Layer 6 of a small transformer language model trained on English Wikipedia (9 layers, counted from 0, width 128). Numbers have three digits each and are written without spaces.
A neuron's activation on a vector x is SiLU(gate . x) times (in . x), where the dot is the dot product.

Input weights of the MLP neurons that the questions are about. A number n stands for (n - 500) times 0.00079.
n0 gate: 557471832471281631523486483463339437445504486573386384731684368660524432642574676597610567678605453421402514636685407466317230536502455548340239554512615480536511568642627316482543096573401410315511681541517348480400591571607460554392529464420682467585560564341493289528433579581422532448575317552586570482469452568281487644568421497283500369493377681719507580606602405600485725326391
n12 gate: 309608468348473414492596596405554314489560606453400668489464515519586426758618311700351460500342254626406573697878833600497589593427227565485415596283484409385459714573351565650559402519525546441669507595517480661404441410425548584371489378530420481535395452511289749315695567572511772446568689361267475418560563452492486445586368727522568398585345603393391496596544462454255600584560
n13 gate: 611469560449308614541492686289585568262700554538489394702343338524263527718337557388474622444305527471347610742341756689482460767325628540580693638462512482434609379626424416398481447429493379518567423369525577496550757542820677408567600685375244342430504343527420547351372492456519469669461465480681658574699573462469454533476533224312534720577636504320656434637542603481496323518324
n33 gate: 707767493411512596592583587250484590649643470585489542434504443512496435563570578397387496621581454531712526247384398445471718523464433206555697341488407425625185709549410454415617621500597591493550316453596675353217504486325642342445500349485661813446429695378378528496602462484432650681715489606735570542381660379419353560544424458370379635568437527567258374696207516317492394442446
n36 gate: 423652626571433447523530758411748531488426214736388469752462496597508587473420517500313602705722326201553606642504558725822486478449245576433437585364583406526608455483594410680328537328274640662162406598642402652646407488766403385688478646364871535224593671609464447454411647313624603522524224428284680552492484809518564454509500524509408614556774674509411400430568138354355314496491
n45 gate: 362438530516420277361538440631835572745275374470582269651429562496346648564647595391559546496568632375610397595419392415401561736429624516668508483794611412392589471473222528465585500591437549685504408500344490425195406469615467610238431388727636678599409466535460645645460609484535346251574539391706526418312500588594646378923598429406669374488489476288382684592424627534468489471238
n47 gate: 318488456679475459461633422638636304613320259659551139646705383545721475521341496781566296508488610268455824292601618572653457508406698727618475536420400312524349415492512399351379392521616491657517335458500471432476648577414413689677670451302576778403699150394479428434496745584552322335530545568575319643519493419339590474513748571299409426472504626795548529469651608469368390581434
n96 gate: 455459493554492466626478450481297623414516704599522428435609370523566556488535375496752611488369421479279382465789500305602484537407679276694332734561556553481466507537482488538641790469682664605386389361468632642567423415266490507612504407250329561372577200432457262435604417508619511609503597173638482835429304470538562579524575257681660432493511415419522625414474577554311510578375
n100 gate: 683732653504674329367557382614576323739636678511463744637500550364355558284520440439622492405556600496375500508515484592543408642436496528579500339600386402715400704326360654364561683414529584471375781760583566408431489493581167307181622466484421523405414473508488511681536535287546667225696496596583459392245396561469574593690339556701366535462388433472628337441680508655432471464442
n120 gate: 326677591652492417521644590444382504642294616447564492572625403377470378431420481414395350500640575450460488556775334524467300375509435331561801510449325400578324604592389494670252637516738774361290485552316454525523306295492164763436516492449443524388691330413245562508492324504570399561607375675445640512426672640468629603406603657697632349434504395536642382571492169579533555741484
n121 gate: 538500512319570419571446204626623478508337496623524436362500638491471521535578674555354541426594682578329728185616670610595390631387487570657535538445549767664369756438347456466684424539512319377705317768670458240504331230727539600357257345534618642524446388453526531370552496261513408263704374693605488525468489655586314771438589562287557295159521913548653572266533375504504551476564
n123 gate: 605559756624111361450480424613398331470411636431496678540394750432496311753601535453651628625733583522520415255466402614419512559500427557659672472483596459535390474597400365404387625380369623607360725415411461341351731312557515466379563356591439468339554613425427592670261394435438251402489190753509755713302532594360558599591574468714527532441638403439392639354515428443273273563397
n133 gate: 310602467546299371216567500330551554540355422496608311465478440519427346449577438436450364442715651372565835673461403387447570627429380504159512386610691443332444468696684569485444615603400516634614511554496321618548521527655595425703310571504729450539449600338861658695616545519381530484524609629512442523283466370534472693681736490515554702582420450422728458504559603406264353383413
n138 gate: 362484416705691649453573516424385563626518354871425355609302606546747562381441484578461355470524442553525722588465691351473736594298700360335325606518517636705455430577718415608268552332481453450475480298643400655484688418401554407520696382786788646543556573591627443532289442331407411389463582568687357438710275773350474206409534575330575408230424403644564450484392609571638435270463
n181 gate: 710529553649338378289641507433249739556355604582532463537662395485426456492380293478587392534475500500574375321545338542497538675392432586496515520631484641442624452500787404615543430329562572425555385841527691510337480622307483483366638359249541411320468500643206517525466284695540626523493540333627468452500444424659446600305477723559465618515678594474343323597429381546481452780460
n205 gate: 213347726344433554376572489363504308526430304660533369656511690442633397369390578298617316421641508633330695457551563480658400431450330437488353592537496698649672489650590534593549561562678408668426413457213497486405397641544443496684489701353484492576541549561748454702692542441670368385615393563624670638670630485558532604264464765481548372473418398591436411303526621555172617652385
n230 gate: 511538593360504512243542284614405516296500564541408442508636587612385531381453683530635687626345649535314414344493500682719337477462370461500500612306411367378828710879699665361334395426620456704384406379514473416602472552321422269706523417404610450529478462458528553555547443802466511460531785488703674385572538587608584508340332545515563407242452571453425335573455737452528589352515
n245 gate: 627448735346477467419387303470416858426445631343613537571429599340375541573364680419620500625479618486466518455608356527320481522430546227557508549627605465529485657467579662303460387448667492531504232432655374470336479636369435503670602653578409560462324681629633312599489489534406238580426438450488507577584599569567449581519411714537831373474411557322323578616360676666277490336396
n261 gate: 525361539474564415504279717530568268353637507486591614269507399592387599246369682300619636549394566584600586552625560549431184533500338492266686636397500589289511707511575348578370357422313549780522540567442553503656463365500588490560645449555315478597468493603700524524733467567587453352510504439468394496635284417371550531688511480775391578522241372605529507601447656458267571427573
n288 gate: 339297504391443601415624603451557402528785416668613500643436427459457482619485417290384540398571470734272514636430390247531619500524496568580477454372312361647456434536370332619544527598510627393649515409479590592222545453355648448468427752399466462647439340444470497691303445564566569519718401672716496289413560347433720492670284611619486410372575785268710656556550650422473394552385
n292 gate: 444489478577481428607556435461198593475634444599514781720609433401478583457419408726655307609584296278378422469636352406621583395446496516410688550512704528474334604578622261637560688458371642652634548438376568656380496704464771479409537676363555289554375563352562553301356402690500444645211474465565533474586507605294337262445718665325566538594408648508500527525482377507603486418287
n308 gate: 527609353401704347512404604532443361712596649368306645639605720634575558419400485461474420716485282482323588436249692411427541438426556424464431566454347328612547408511447674583685615282529536747551301341522399318276569570459533456541639662775396464552212619664552533407492383440450562544387577705462361274434650473551514422626329489218620350399492848548329664726504615604520384500441
n0 in: 496321204728454470566445300420500771667612316692504537511658570553576571411553391522332719485568437346504529553422615628395609247535585443585512371314492479407478472306507417466305516504394593371534544366535537510592587564786587384665530592677396277645413709564500642650577396534857493643324448627359403455429597548541500543625449717586493417615529416400387564709206454496445389482290
n12 in: 609381567492512585304587690613437828496500662500244381426717655570408393433520314595467560304589397489519414426413610377651552485527677700567496581508690514458546644526586378373255339484424413686500226168500442556731571665482496323596561606442264496464515635645598230654367721296602504480587572721455404683540544564477458600416372358535474361257426457681578481482418465383416251655531
n13 in: 602548776217492580554575549443447496474322340385447349508439590632538405709289372393436593537649488718672380589500320447530500500455320235737574521740517343492441489558407551508249739516568578581484516687504454551417470668663308631485547347616635230511693559762516430644500433443492492434349330319637393298455496629652562650571429381317783612405377305533737528534678516424546128290604
n33 in: 413607467516453689745500584492663328237676613537595604371426405326411263627394403527672361453567454584519740563605390627460456321518504575630643605388541493420504580489324454554462407531417452640562466245518586658458286514247315341658481750380532593482563534588622511518433672904534409413531329369401592331598452485442549383440456476354367682557519217851440689394448523456156504384373
n36 in: 528512774675546281762419520324198793602553649428594380625251492645647553695420508463563512290258344372604420521379593385531504553471602525403411609429622419598541577540560539446447548471535602588367444471366570587232611367496470450311606581326555288298616274697323565614450582735298496814388264428177504480543636549189538577680504545570366508838532449644416459601628450755568542225537
n45 in: 855583519496516468583215610464660500338652656412670746025363473428347409598411593354568209492435528362444438444534655508507755504456582561508467535359709422476307597613415465476590830468698426677580473403452443522625254443485408448580672363357394283369454457508476452701796385694364551533536480480820618255552355543676590579471442493425595660378400581476504667383562496352376511392516
n47 in: 540536496488595310269655431553533713431586650578700661475461623476589480512134418324347229595380737474362449717740500517647408224578438422872504568613568477372376777555551516427516602341492542631455690406320403522436414421396537485500508401338405198504410520287566530377636400426290361803438440533270357600454705524512408525618555748383473581464559529322445722424574766438299604633540
n96 in: 571636471473508168488560312426520488359395310342543542431405522527577594657570400662713393426515432614424404415435445610614327519431313551640285520316576333568734564567515612508504556519446598496466392218542629552331725558330419703649650459622325504708507500629621271768310470415668463402596654586206595685521364474477420242603480356572562328601698574527600625475445415572512451643755
n100 in: 526511643585589458417384543450437488644540619405655303385496358328555300480322662681587570395613753569366408481410337586401284173426375453523453376512424695252756504444319395614366428377518630507473322481624558458833546476334447635522526384534426389636279530655453395536694417697228373547469590645394609655418585556393607425417725541633635500455650585745614492320485577323571598425508
n120 in: 504520128652546313458536577454315508635357798441705338405422380426523625613537378544485326392504662393161433570768537647424445452531729608450550651478402515416266500504528558508468432529489597617435357595337460392616602209485549248621668420366558648439335448549458368396703387372568253747529753567491703637477594476529337462348614342687364565568445467508413468281520504492407628943476
n121 in: 484356275300492448441536397393392361427521630628385593553627552654434696388508586512389626603577536673245426345477467471692571843412616307417359536621542651333652761390571500415544411337496471661638413369819338357552463486400675591750421508686455268508535476500351507462508324479350445425449444662457326520523787563427493433479492602371805294647150492632500625508473753362789574477609
n123 in: 465676334508521572705575401863546418542333732454611432423389607472326460583590488548431539246689293639440531557587648632459790627542442508833492674362661320698238602696473490464488534593236488526363418512269844368587333310450363639573500393367529824504585327316225671523525420488469559360456409459573739404398486504379489546421575504704639629389457455496438548436469500485308578489356
n133 in: 512523549194528449434419448624395528578387385864227414600598608543768332545192416667310454608500504536599393568493214565606528189537210396472476451580500739310481589688645413618581640743489520493449392312445433615287620384706682530474341469492448488452736592488564660519516371392654515237443457524449504297371444461512411566774341546661523464609549416580500579649458651470671667430543
n138 in: 360370233548532516657519553419492468305513562325609765444345551401538571492399296637549523657462724475389265632683536496607610621379524569650362472594412718664347433515500406572411330564504385507599357677493507525660533288481690262538360329718638584668615604606626302263448657613675484594389363541585667441578472481178233426632414307634621349332492500650554405519741612394373628634587
n181 in: 630473616508488477711320459852596508681566416534389632327440657496702469724456398658470545417440415408574231555397269624594452331438233627707164431646328453554388438751443534441332737394559379605512641468221608624416615625356594496295504366477532830372557432500572486415468465445378691416454592632396489376478261500617419532455379623341425774435541643679379609518462374537508532569484
n205 in: 413561611597531650524617588523631438536635462393427492570460277504548443295336753397741463418670504315334425403554571326525480549448236300559271554545645213618283507594377433600353480582359433489427504578621503311670472624613426608485477270573645314630582519534469596610633496379519402326472398516323426626507497564589339560612895510374404350674559426779392393355868512507261472395469
n230 in: 276574374617408403496533489538431549617460493522557470595543533643655526454645529593386369450583470527477315432348492592458616193467615618661258579279583570371519195347518524755496378591556461434350379435764600674272341590407562619361419257601423425620627643295592459532603481439504522408436474292552306582672547640785422484687725638496400339419597412511533567549837470479578348444433
n245 in: 462747455720361671423702544520572429482273565373537826630522695527175400676658402604330591615627477514449504307683341392496512558400548381520452527212406289512723646591666559453336313527606436410668599555370316422305522538578414595455718462298409406526496530666862410596480600654561348468286527464412552627562334630441521504383484577504534484370762460580338694625335476611508514540550
n261 in: 385818344385459533377471350519455567287387529603685493604366757422634463519631468271573493373535599534374375604486504492407375584379741290338432445682481466424587248590489555411489307388483568364651647429558575433616803543601541603373677619515688556548475665456440568524597478504572518568553529269196588580552552453537413684641538600471391662809525376263486338573372574405386446493636
n288 in: 545455438562772504686534627519692562435362552595475557342507474504277591375349744459464515411573398497450367392382547382578335319565387465566163369418552329523632675411330373527743464569410724708301619643525649556384753449569785432416515433534305638647308560652434314536484481454522515465472485410467317697378453732599538603686449397310369362504753384297585641439529435569464567486644
n292 in: 532672550549709387454239561406421427553427614392511560435473662742284364678308477202408609561550400441589613252375389930448612762578430434484442748565204429357715583488590586440563513463402405291500465459619357386615556324439526568600369370637319528594372586648512459580635763316543591430558496554431535540409471437657679416396454402664600431179388504533453235489640126550587619496524
n308 in: 366541493571424626573383496500641327602319612636405526511426398660432603645470543746423803553347276405206525534545583584320554672522473508640660523699543420398570392771421635336489582822713293335496576417569447517522486579609521472638493380545227590472597572459610630433613357289326653595349573351536418423385457416660615654673354510323557370339521402291514559370403616468400414517430

Each question shows a token from some text and the vector x that enters the MLP there. A number n stands for (n - 500) times 0.019.

"e": 492504423541558443482499509593533610519518574490437551479442566539472522584471525563559499478478525437483481465439442560545492539740556471445509439523516477413530485505527471530489405508495557510504499494547589506535417531518490376483476466503547507465382498550566514463492480551492464506530509485391552483529452518470416437440495489522585432515393582467415529487518498559449558519399
Which neuron lights up most? n292

"it": 470526463505448490354417477465535466509574590520547444511534504494529449436528544469467505470509488549509504573563570396449565569623528554406479557476433560479511389372486547568594491494542523567400552532603449480511527458535377563461520422514475551531496550446499430411559555521455503483545532443484516543526466487483525533412430475516538579518438514502424511552445586510454515499465
Which neuron fires most, and how strongly? n261, at about 1.8

"s": 557462530525561445399495513502507528535511388467514540533499489517544502524568573434542493464414451471401559528488424479551499525797449528487404571509493520486472481487486696435517503536502467454493536454434561498560503493450431494450524483505555463488541521463464484491582464484516421476524510433469556490549511455493466470463537470501464495493543501525543533513567532585446463472418
Which neuron fires most, and how strongly? n205, at about 2.1

"ing": 508432501474433523549486479525515515503544537469456575492451486531559406418498467595430609490465403457528575556454561477543421513689454558448455519446518501512525481507510509533479370525539462473465466490482483502551540605498535545418471519569406516545540596460480517468551564516424494610510446394399498566534580574508428497497539469419464495489545510462538545506430446444439495538552
Which neuron lights up most? n12

"2": 528544535512471536483530518553475517399520496389412415533447492509478442581570561526504487566537487466570485449480518475546554482750480448459496362440491454498464505525545538484395489542430464545513546577542429462407504445501489501535512578520483488481533512532501469626475436569503568529444454492416536539508486479491476511500544513543455436611514505478494439539558459512439532393559
Which neuron fires most, and how strongly? n36, at about 3.9

" be": 504487488536414534484502482605489550559499533520518440473439443464423500577501535523462480507471492408489470519444512585407544555734463424443411384472558498486597546488508501466519432534447447523472461534469554470458511653457495522491524439548460533526450527463517480538472547530450379523470520449612520534505474509616425466471532535457520512500464509512545453523545508567611480494470
The three highest activations, in order: n230, n245, n181

" b": 440469507568459463489497471440493540529494466521482498376480462505513485493457525412502449477556543519448562534484591550485482427810419472487483426516456510493472473517550453446574491586458498585518444531398501498505530580461499457472518442504534444503486558511462459551446483458530457513595501469543517425498535537567554533524604503434517426528567511450510520492492549557547463546415
Which neuron fires most, and how strongly? n288, at about 2.1

"p": 477437492503491494524491498507541488593563560473452479530466517427567468575499550466496507456494386453431539550508527440514444495770473556501447611509483504533569472511527541447433451500495376527460539515442429479418464569510500511565550459487439538557568497491591469517497601520506556525543535469523503453487402486519444486477457493500395480433471574455455516540480506527426449610534
Which neuron lights up most? n308

" d": 535516470440501493501517433514499489543524491546475537424519507425440509534475427498525571489461562432485518428520476549466450509814504535475542446422530442541491438568487430410424510538535594553524494558469524480534500488457448449416521514543572529515500526532526489527431419458581512463521488460516492447432568559512522509430560453486550530393534497571587459425572492506495471494522
Which neuron fires most, and how strongly? n123, at about 1.7

" le": 548547472485457549452472499571510531420449471404442472522436549426623471600526472557465467501465514396434535430460519567489450440712490520477444435486513519529503413522405469514538573578454480493506451521575567546485473582547459472447538469507470502560426488470532542509479450518553515544454445508502517532503478406509489445606667540526520468533400528494567525527469468527461542544463
Which neuron lights up most? n133

"o": 526536379587505447468538451533530540469564606500576495475529443437443483566493506494450506491545503480404431468437427624544472546608445517496482494548574493487492460555540398506542501442416555477482488501485513519580570477451427574568505389483457499481479491579504538413475436535516447520451459452439466621581444548427450534572521607502390492598473510514477484493483554501505584561452
Which neuron lights up most? n261

"ic": 599509456452573524440438518497494511499460566467467522450571458538624588491490493506484427562429447483588614463476480465494510473606477543436511476591532621424463458522501498490478556459466414442498469409558497546431508607447487426442539488448499511525519539472504571472468564450531544502384610515408436546452508500500511584462536438418537462432621493506463553545539560550444467471522
Which neuron lights up most? n308

" st": 561510512461478482442484432515465505552530477492545465525487459441527503487451528482484540487558481487504471465442562480591397459837510447436492441417492598504571479486547452475525509524433568535526467574499440559507551501490385406498513472501481470449450501445453483568488489513510555504480481556548548488522538464466518473520512560383511499455475446572531562498565477537582498522475
The three highest activations, in order: n100, n0, n245

" e": 527501524554475458498490442548509513435534529481518485503462452427491525555482490472490506495447476505557496462375487513463577496840443486507483422556543448559518457519413431484477525470477430506468434550445549574494434605451486447429497480536542405504472484511534489519525522565492469530471560475582550526546526539474492468507503564443514493539521492475555445539537545570437450566434
Which neuron lights up most? n45

" re": 522563522530489456495423405592531470437423407500443469528454487454543506557527497546455465485434642452529526517446512554507486486835470475512536425505542394504428459473478458483481509559554517517575506504495503575509374569459458481437542476463409482498476499532534468508469491516505483493463505467560557489559525498495494493486551540511515540543453483502558513555474497542505530478448
Which neuron lights up most? n45

" and": 495447451514469530516518459510500587539466484489509517474449489554515490580468545493526413497447492456483534401545509586470535550840532420507490446524538471543460446498524677478481528476546504459513459439506497567537584549460600506537457462431463518479560509484475517454529465490478492465513535487480473469519475517491517513385499473496485501543393451482540483518499432491477549515425
The two highest activations, in order: n100, n288

"Q": 492462432522516547465489476460480502540507503506486484525484509488475504510465463476538457495532490492494502451570519491479536539876464469532482593491463516506500471572395398504488507500457593569550441458503455430497506437505461546424524486523500453545479562517595455464572411516522527563465546547475511540422602464504468463491458425457486496512534466489469431494523494549538516518519
The three highest activations, in order: n120, n292, n181

"ov": 488567500504483512534392527557433476525496465461467511406455499452483591553534532499475442447512529598516518521511484566663465521692564436468531471468544517554468498501571503431549548478546442508518507485451506462526535467481495512481473397419511566539524474537487363485501512460480487424524418509456469525486646445551570483456503360451497552441454566572508413475466553597529506498496
The two highest activations, in order: n121, n0

" t": 537556510493452455471525420448477543511558479567491505467527490423491465485474561483372575438548509431552457486504458517479476463899509472444500490434455490506446521511485445534468468485531518494499466490575528434497475536505485445481490515546501523533574469468483425520459510481457499481540493528531539467528547477524500459522531523450544469551504537576584519538459449560505507465494
Which neuron lights up most? n0

"or": 368534433456513465397482558466543538528576452485504490479486496535484490572472454546513488491451521525465512502490491451583501490796505501384496581464496569557491419518540641495532472583516537504538517513541468466438527470419485551507470480490432475551462550451459564559468445560583519497550571471582455533474508503489449481417458478570433479504489521478499432451542489469459488446513
Which neuron lights up most? n230

"u": 481500532551483509517474377498568459462525463349438566456503406544402466463508406531483470427487508523534418454403441514482479495611526546572527438493476462403547507465527507536605562549511502503537573537519529488575541576462511492586530466525559540477432451517574484646470483453556499477572561455475481453445441570496454517599559485421474607574469408464479461520487507553500475471566
Which neuron lights up most? n45

"ame": 550539489548527484508455512472540472535489473420462535564448471491506478453496488491484448503449445510457505485526445443516561539890510492486489500499516614461565475510494558482469470538556516480468488440511490446487506573426498535548513552522475459520549445436477594549526543523467484478436514491490447501454529419486570430522475421505498602499485542505434473534482516472455483540476
The three highest activations, in order: n308, n138, n13

"1": 466509527501529489477553463553494561417492501469456392526479542487541489566544537528568516444506552528560510445575537447516471449750457414455451447475509522548532467481507555453408502558442480573511522545502430529394482422489526532506547617495506456515455518520477476505364434530489475555383525497473466560501532503468442562469567486517446501535505534501495415575534461500414560436618
The three highest activations, in order: n245, n45, n308

"i": 542529442577439516438439490388480586452626477544536546481470527511472561546464487504524527477509477494515459461483512487612425523664498465444516525585538450513643522424499488446518527514548406521556421498446417450559541544475484550520509551415514530532413632450476457497416563546519554502407473387565590500492487526432523415531442412541487524454488452488513456495468529518490551507511
Which neuron fires most, and how strongly? n292, at about 1.6

" o": 519521512489458487461506408531436506473530484442532509534464474439500485507486480539517570422468467528511550491440558502449371458847522542408565462512517432583471390494474423439516566462541524543492463481525596512513481520490575416459463481557542514544468490492497496559465483451525491459507518491522518487464532557469540488541500503451500464564481460595603474486496546504488542473487
Which neuron fires most, and how strongly? n245, at about 0.69

"===": 521460486533528472494548517455462556403510474490556439472408440550529514520500517408485544499477530456565492368465506571462563508598562510502425534584458452523551498595459486512584413467481398548447546478505441601453490650572456447555465576507571485479524505440540511499500489462541512478436551538462474457392426436410461485537554471561546476518561561565548630414559450508437499493466
Which neuron fires most, and how strongly? n36, at about 0.95

"z": 505602547534494605464462495476487505489443575452520412568602521522416492485545432470516551432539551514557455427544463464572530482782529561512498558505399513532495416421460413482528453440450543596512535473546546464503508543538484522455496530429525504513486427483475455511527412468519400550490433561483493533440539506547475527473476453484522517563503440528514528404516474495489538479431
The two highest activations, in order: n123, n120

"\n\n": 623472538497577487498474515538509569510477443541504537529420472491445458508535587476516362506527518473506484465488434477444488457850514540495524434541482412539542462461558447549479558509510526557461411454568595535499516546462510437519507419473487522463499523476488532464505478475479507530548507565499490475437413481417438461501522508468513499507511514493510449438505496516465557564528
Which neuron lights up most? n181

"in": 475581509587486414592465555452529444446574559526431566570400490530516472447494524521519465499446510504543513503442517469478491536643519516572533531442471489431486436454552487480489550465516498467592452524577407505482553524554647488528498421487481497492445605554506493399511596450501529530553457471416442524536542502372507549485492487469549533456434458454393550534478488517490469351600
The two highest activations, in order: n308, n36

"ul": 480563490539481469509521572437505381440550579523423488574500506464514557533481453530498584568475539477386495494426530467539532439635526455464512486522530466504559381474501616520597540479528442434586514491472416491577542588596514433475456487493476502519401469501496491584466504426462518579557503455545500515504485562578450511581350469403443464531471509450535455576428528515501488507423
Which neuron lights up most? n308

"l": 599492487552543588469514393425560502511551628476461520482457508531463512466486424436566492494498599519435493557458569469382529489620502606505476543556412440585479586428496516476600642517466569428511464486606533515435523457470512558486419429503512484510461470543483468537484457459484577493468403527520536560405541453465418524449482433558447426527489540467459562522461511498493491486517
Which neuron fires most, and how strongly? n288, at about 2.4

"und": 527518425443470467478590524518510430471517469494379561479552523438399562482517535464495569491494391472455479406483508527482507448707564467490529480526474585569417445478548515481569449595544523547465482575475448469546558535441487471534535472513527583528578437439495514550490377513551499521522545456540500516438547406492514466447488429470539567414468554534416567508558450550420572506538
The three highest activations, in order: n36, n308, n13

" |": 568469554544468593528484466507492506525541424501525528502433520475473508488496543526496440546520538538462472457537438455434501530832544521471409548529477533537470543477470630472574502480584455326516456502531439472473533408547510433468545502515437508417480469507528442529477552497521496509547493502494428484481464430497465465492542433564506459486502515501471553535479497464507589498506
Which neuron fires most, and how strongly? n245, at about 1.1

"6": 400508473521495471464451505454453532397499535433496385458502460479503534557568624461473530477497504515484446510483553497566454524787500529495468440521570494493508421581575591488458521470428440509505480443541434420496584489535463494554489474435588481471511485539525509471458519572528518476454506500456503531463545431521515520489458496469472592590612490423487500558489559486498563420499
Which neuron fires most, and how strongly? n36, at about 1

"A": 495479513527428510483464535510457532411497510473512529512497421484458546521545451529535464498529444614537552533523455492540569527837476531525501627474477399428476431488492479586477521568546488459453487504534558472421476445480493441431497499444462415501502522529543427561514486424567585508442502517553485519550493500510532546474505485464503442478545513403521485438510521455501549484467
Which neuron lights up most? n288

"re": 490568470482418406468574434602526473404556550491458448451389518489496486557487560442489526569502467464485456491455498578566556522647524476457608481592509439515505534512446527391415521531458533476564550504515555559471485451500551443407547556519500495492548494464472395561494460546434475407547350438505547519483533442416474522503565513536501497483495491572451480509475530593566615489540
Which neuron fires most, and how strongly? n123, at about 5.5

" n": 488490485499498457523498497555511456553480479470496457524530512510513507517574481535487483470502544564533466396427522449493448445823495419466493438504504582582553416519521473455519529504537404508561507527492523558556524552428519405488563441513459398464535525520478458506460468486501518503394425523457515589514572471428602480452516513425495444576525503490542430488505507565482507569493
The two highest activations, in order: n45, n33

"our": 492533491551633515464505493449510452459472496449515562528397497464496510492543560522412551468477517397425427506469504581425442542663488466501491480470470472325464514564535546439498486553472463509565504534532484402392552578568525575454486484476491516561522501615544402518524479527451581461504446541489550546478441424513437491457523445536507478574443568490494521455521535530450557574618
Which neuron lights up most? n261

" of": 498584473562540507462508553501460495491520429461567482455291470513561494502482462592433419444452581440447506485535478445464541389708436488497421481467519537539516515483411681517472519552507459530474447463514436576453534629545505480520519477465477566533494489496531564473487449498514518524550440491503472585473529507497468454570565521479493533525451410522519571504463521466524499504508
Which neuron fires most, and how strongly? n133, at about 1.4

"ian": 470529433483494415435418555460538440474503436445474563564496489510525505532499435536508500545456443536484442493441546554520541509808545511384531452514512609467492470526493570460538540455497497406588510471572397477495562551438521493533466514461493468518487519519535457536472542556516618519442533470535451497460478480548529459472510457462482537530534524475486463533505535396405453573531
Which neuron lights up most? n308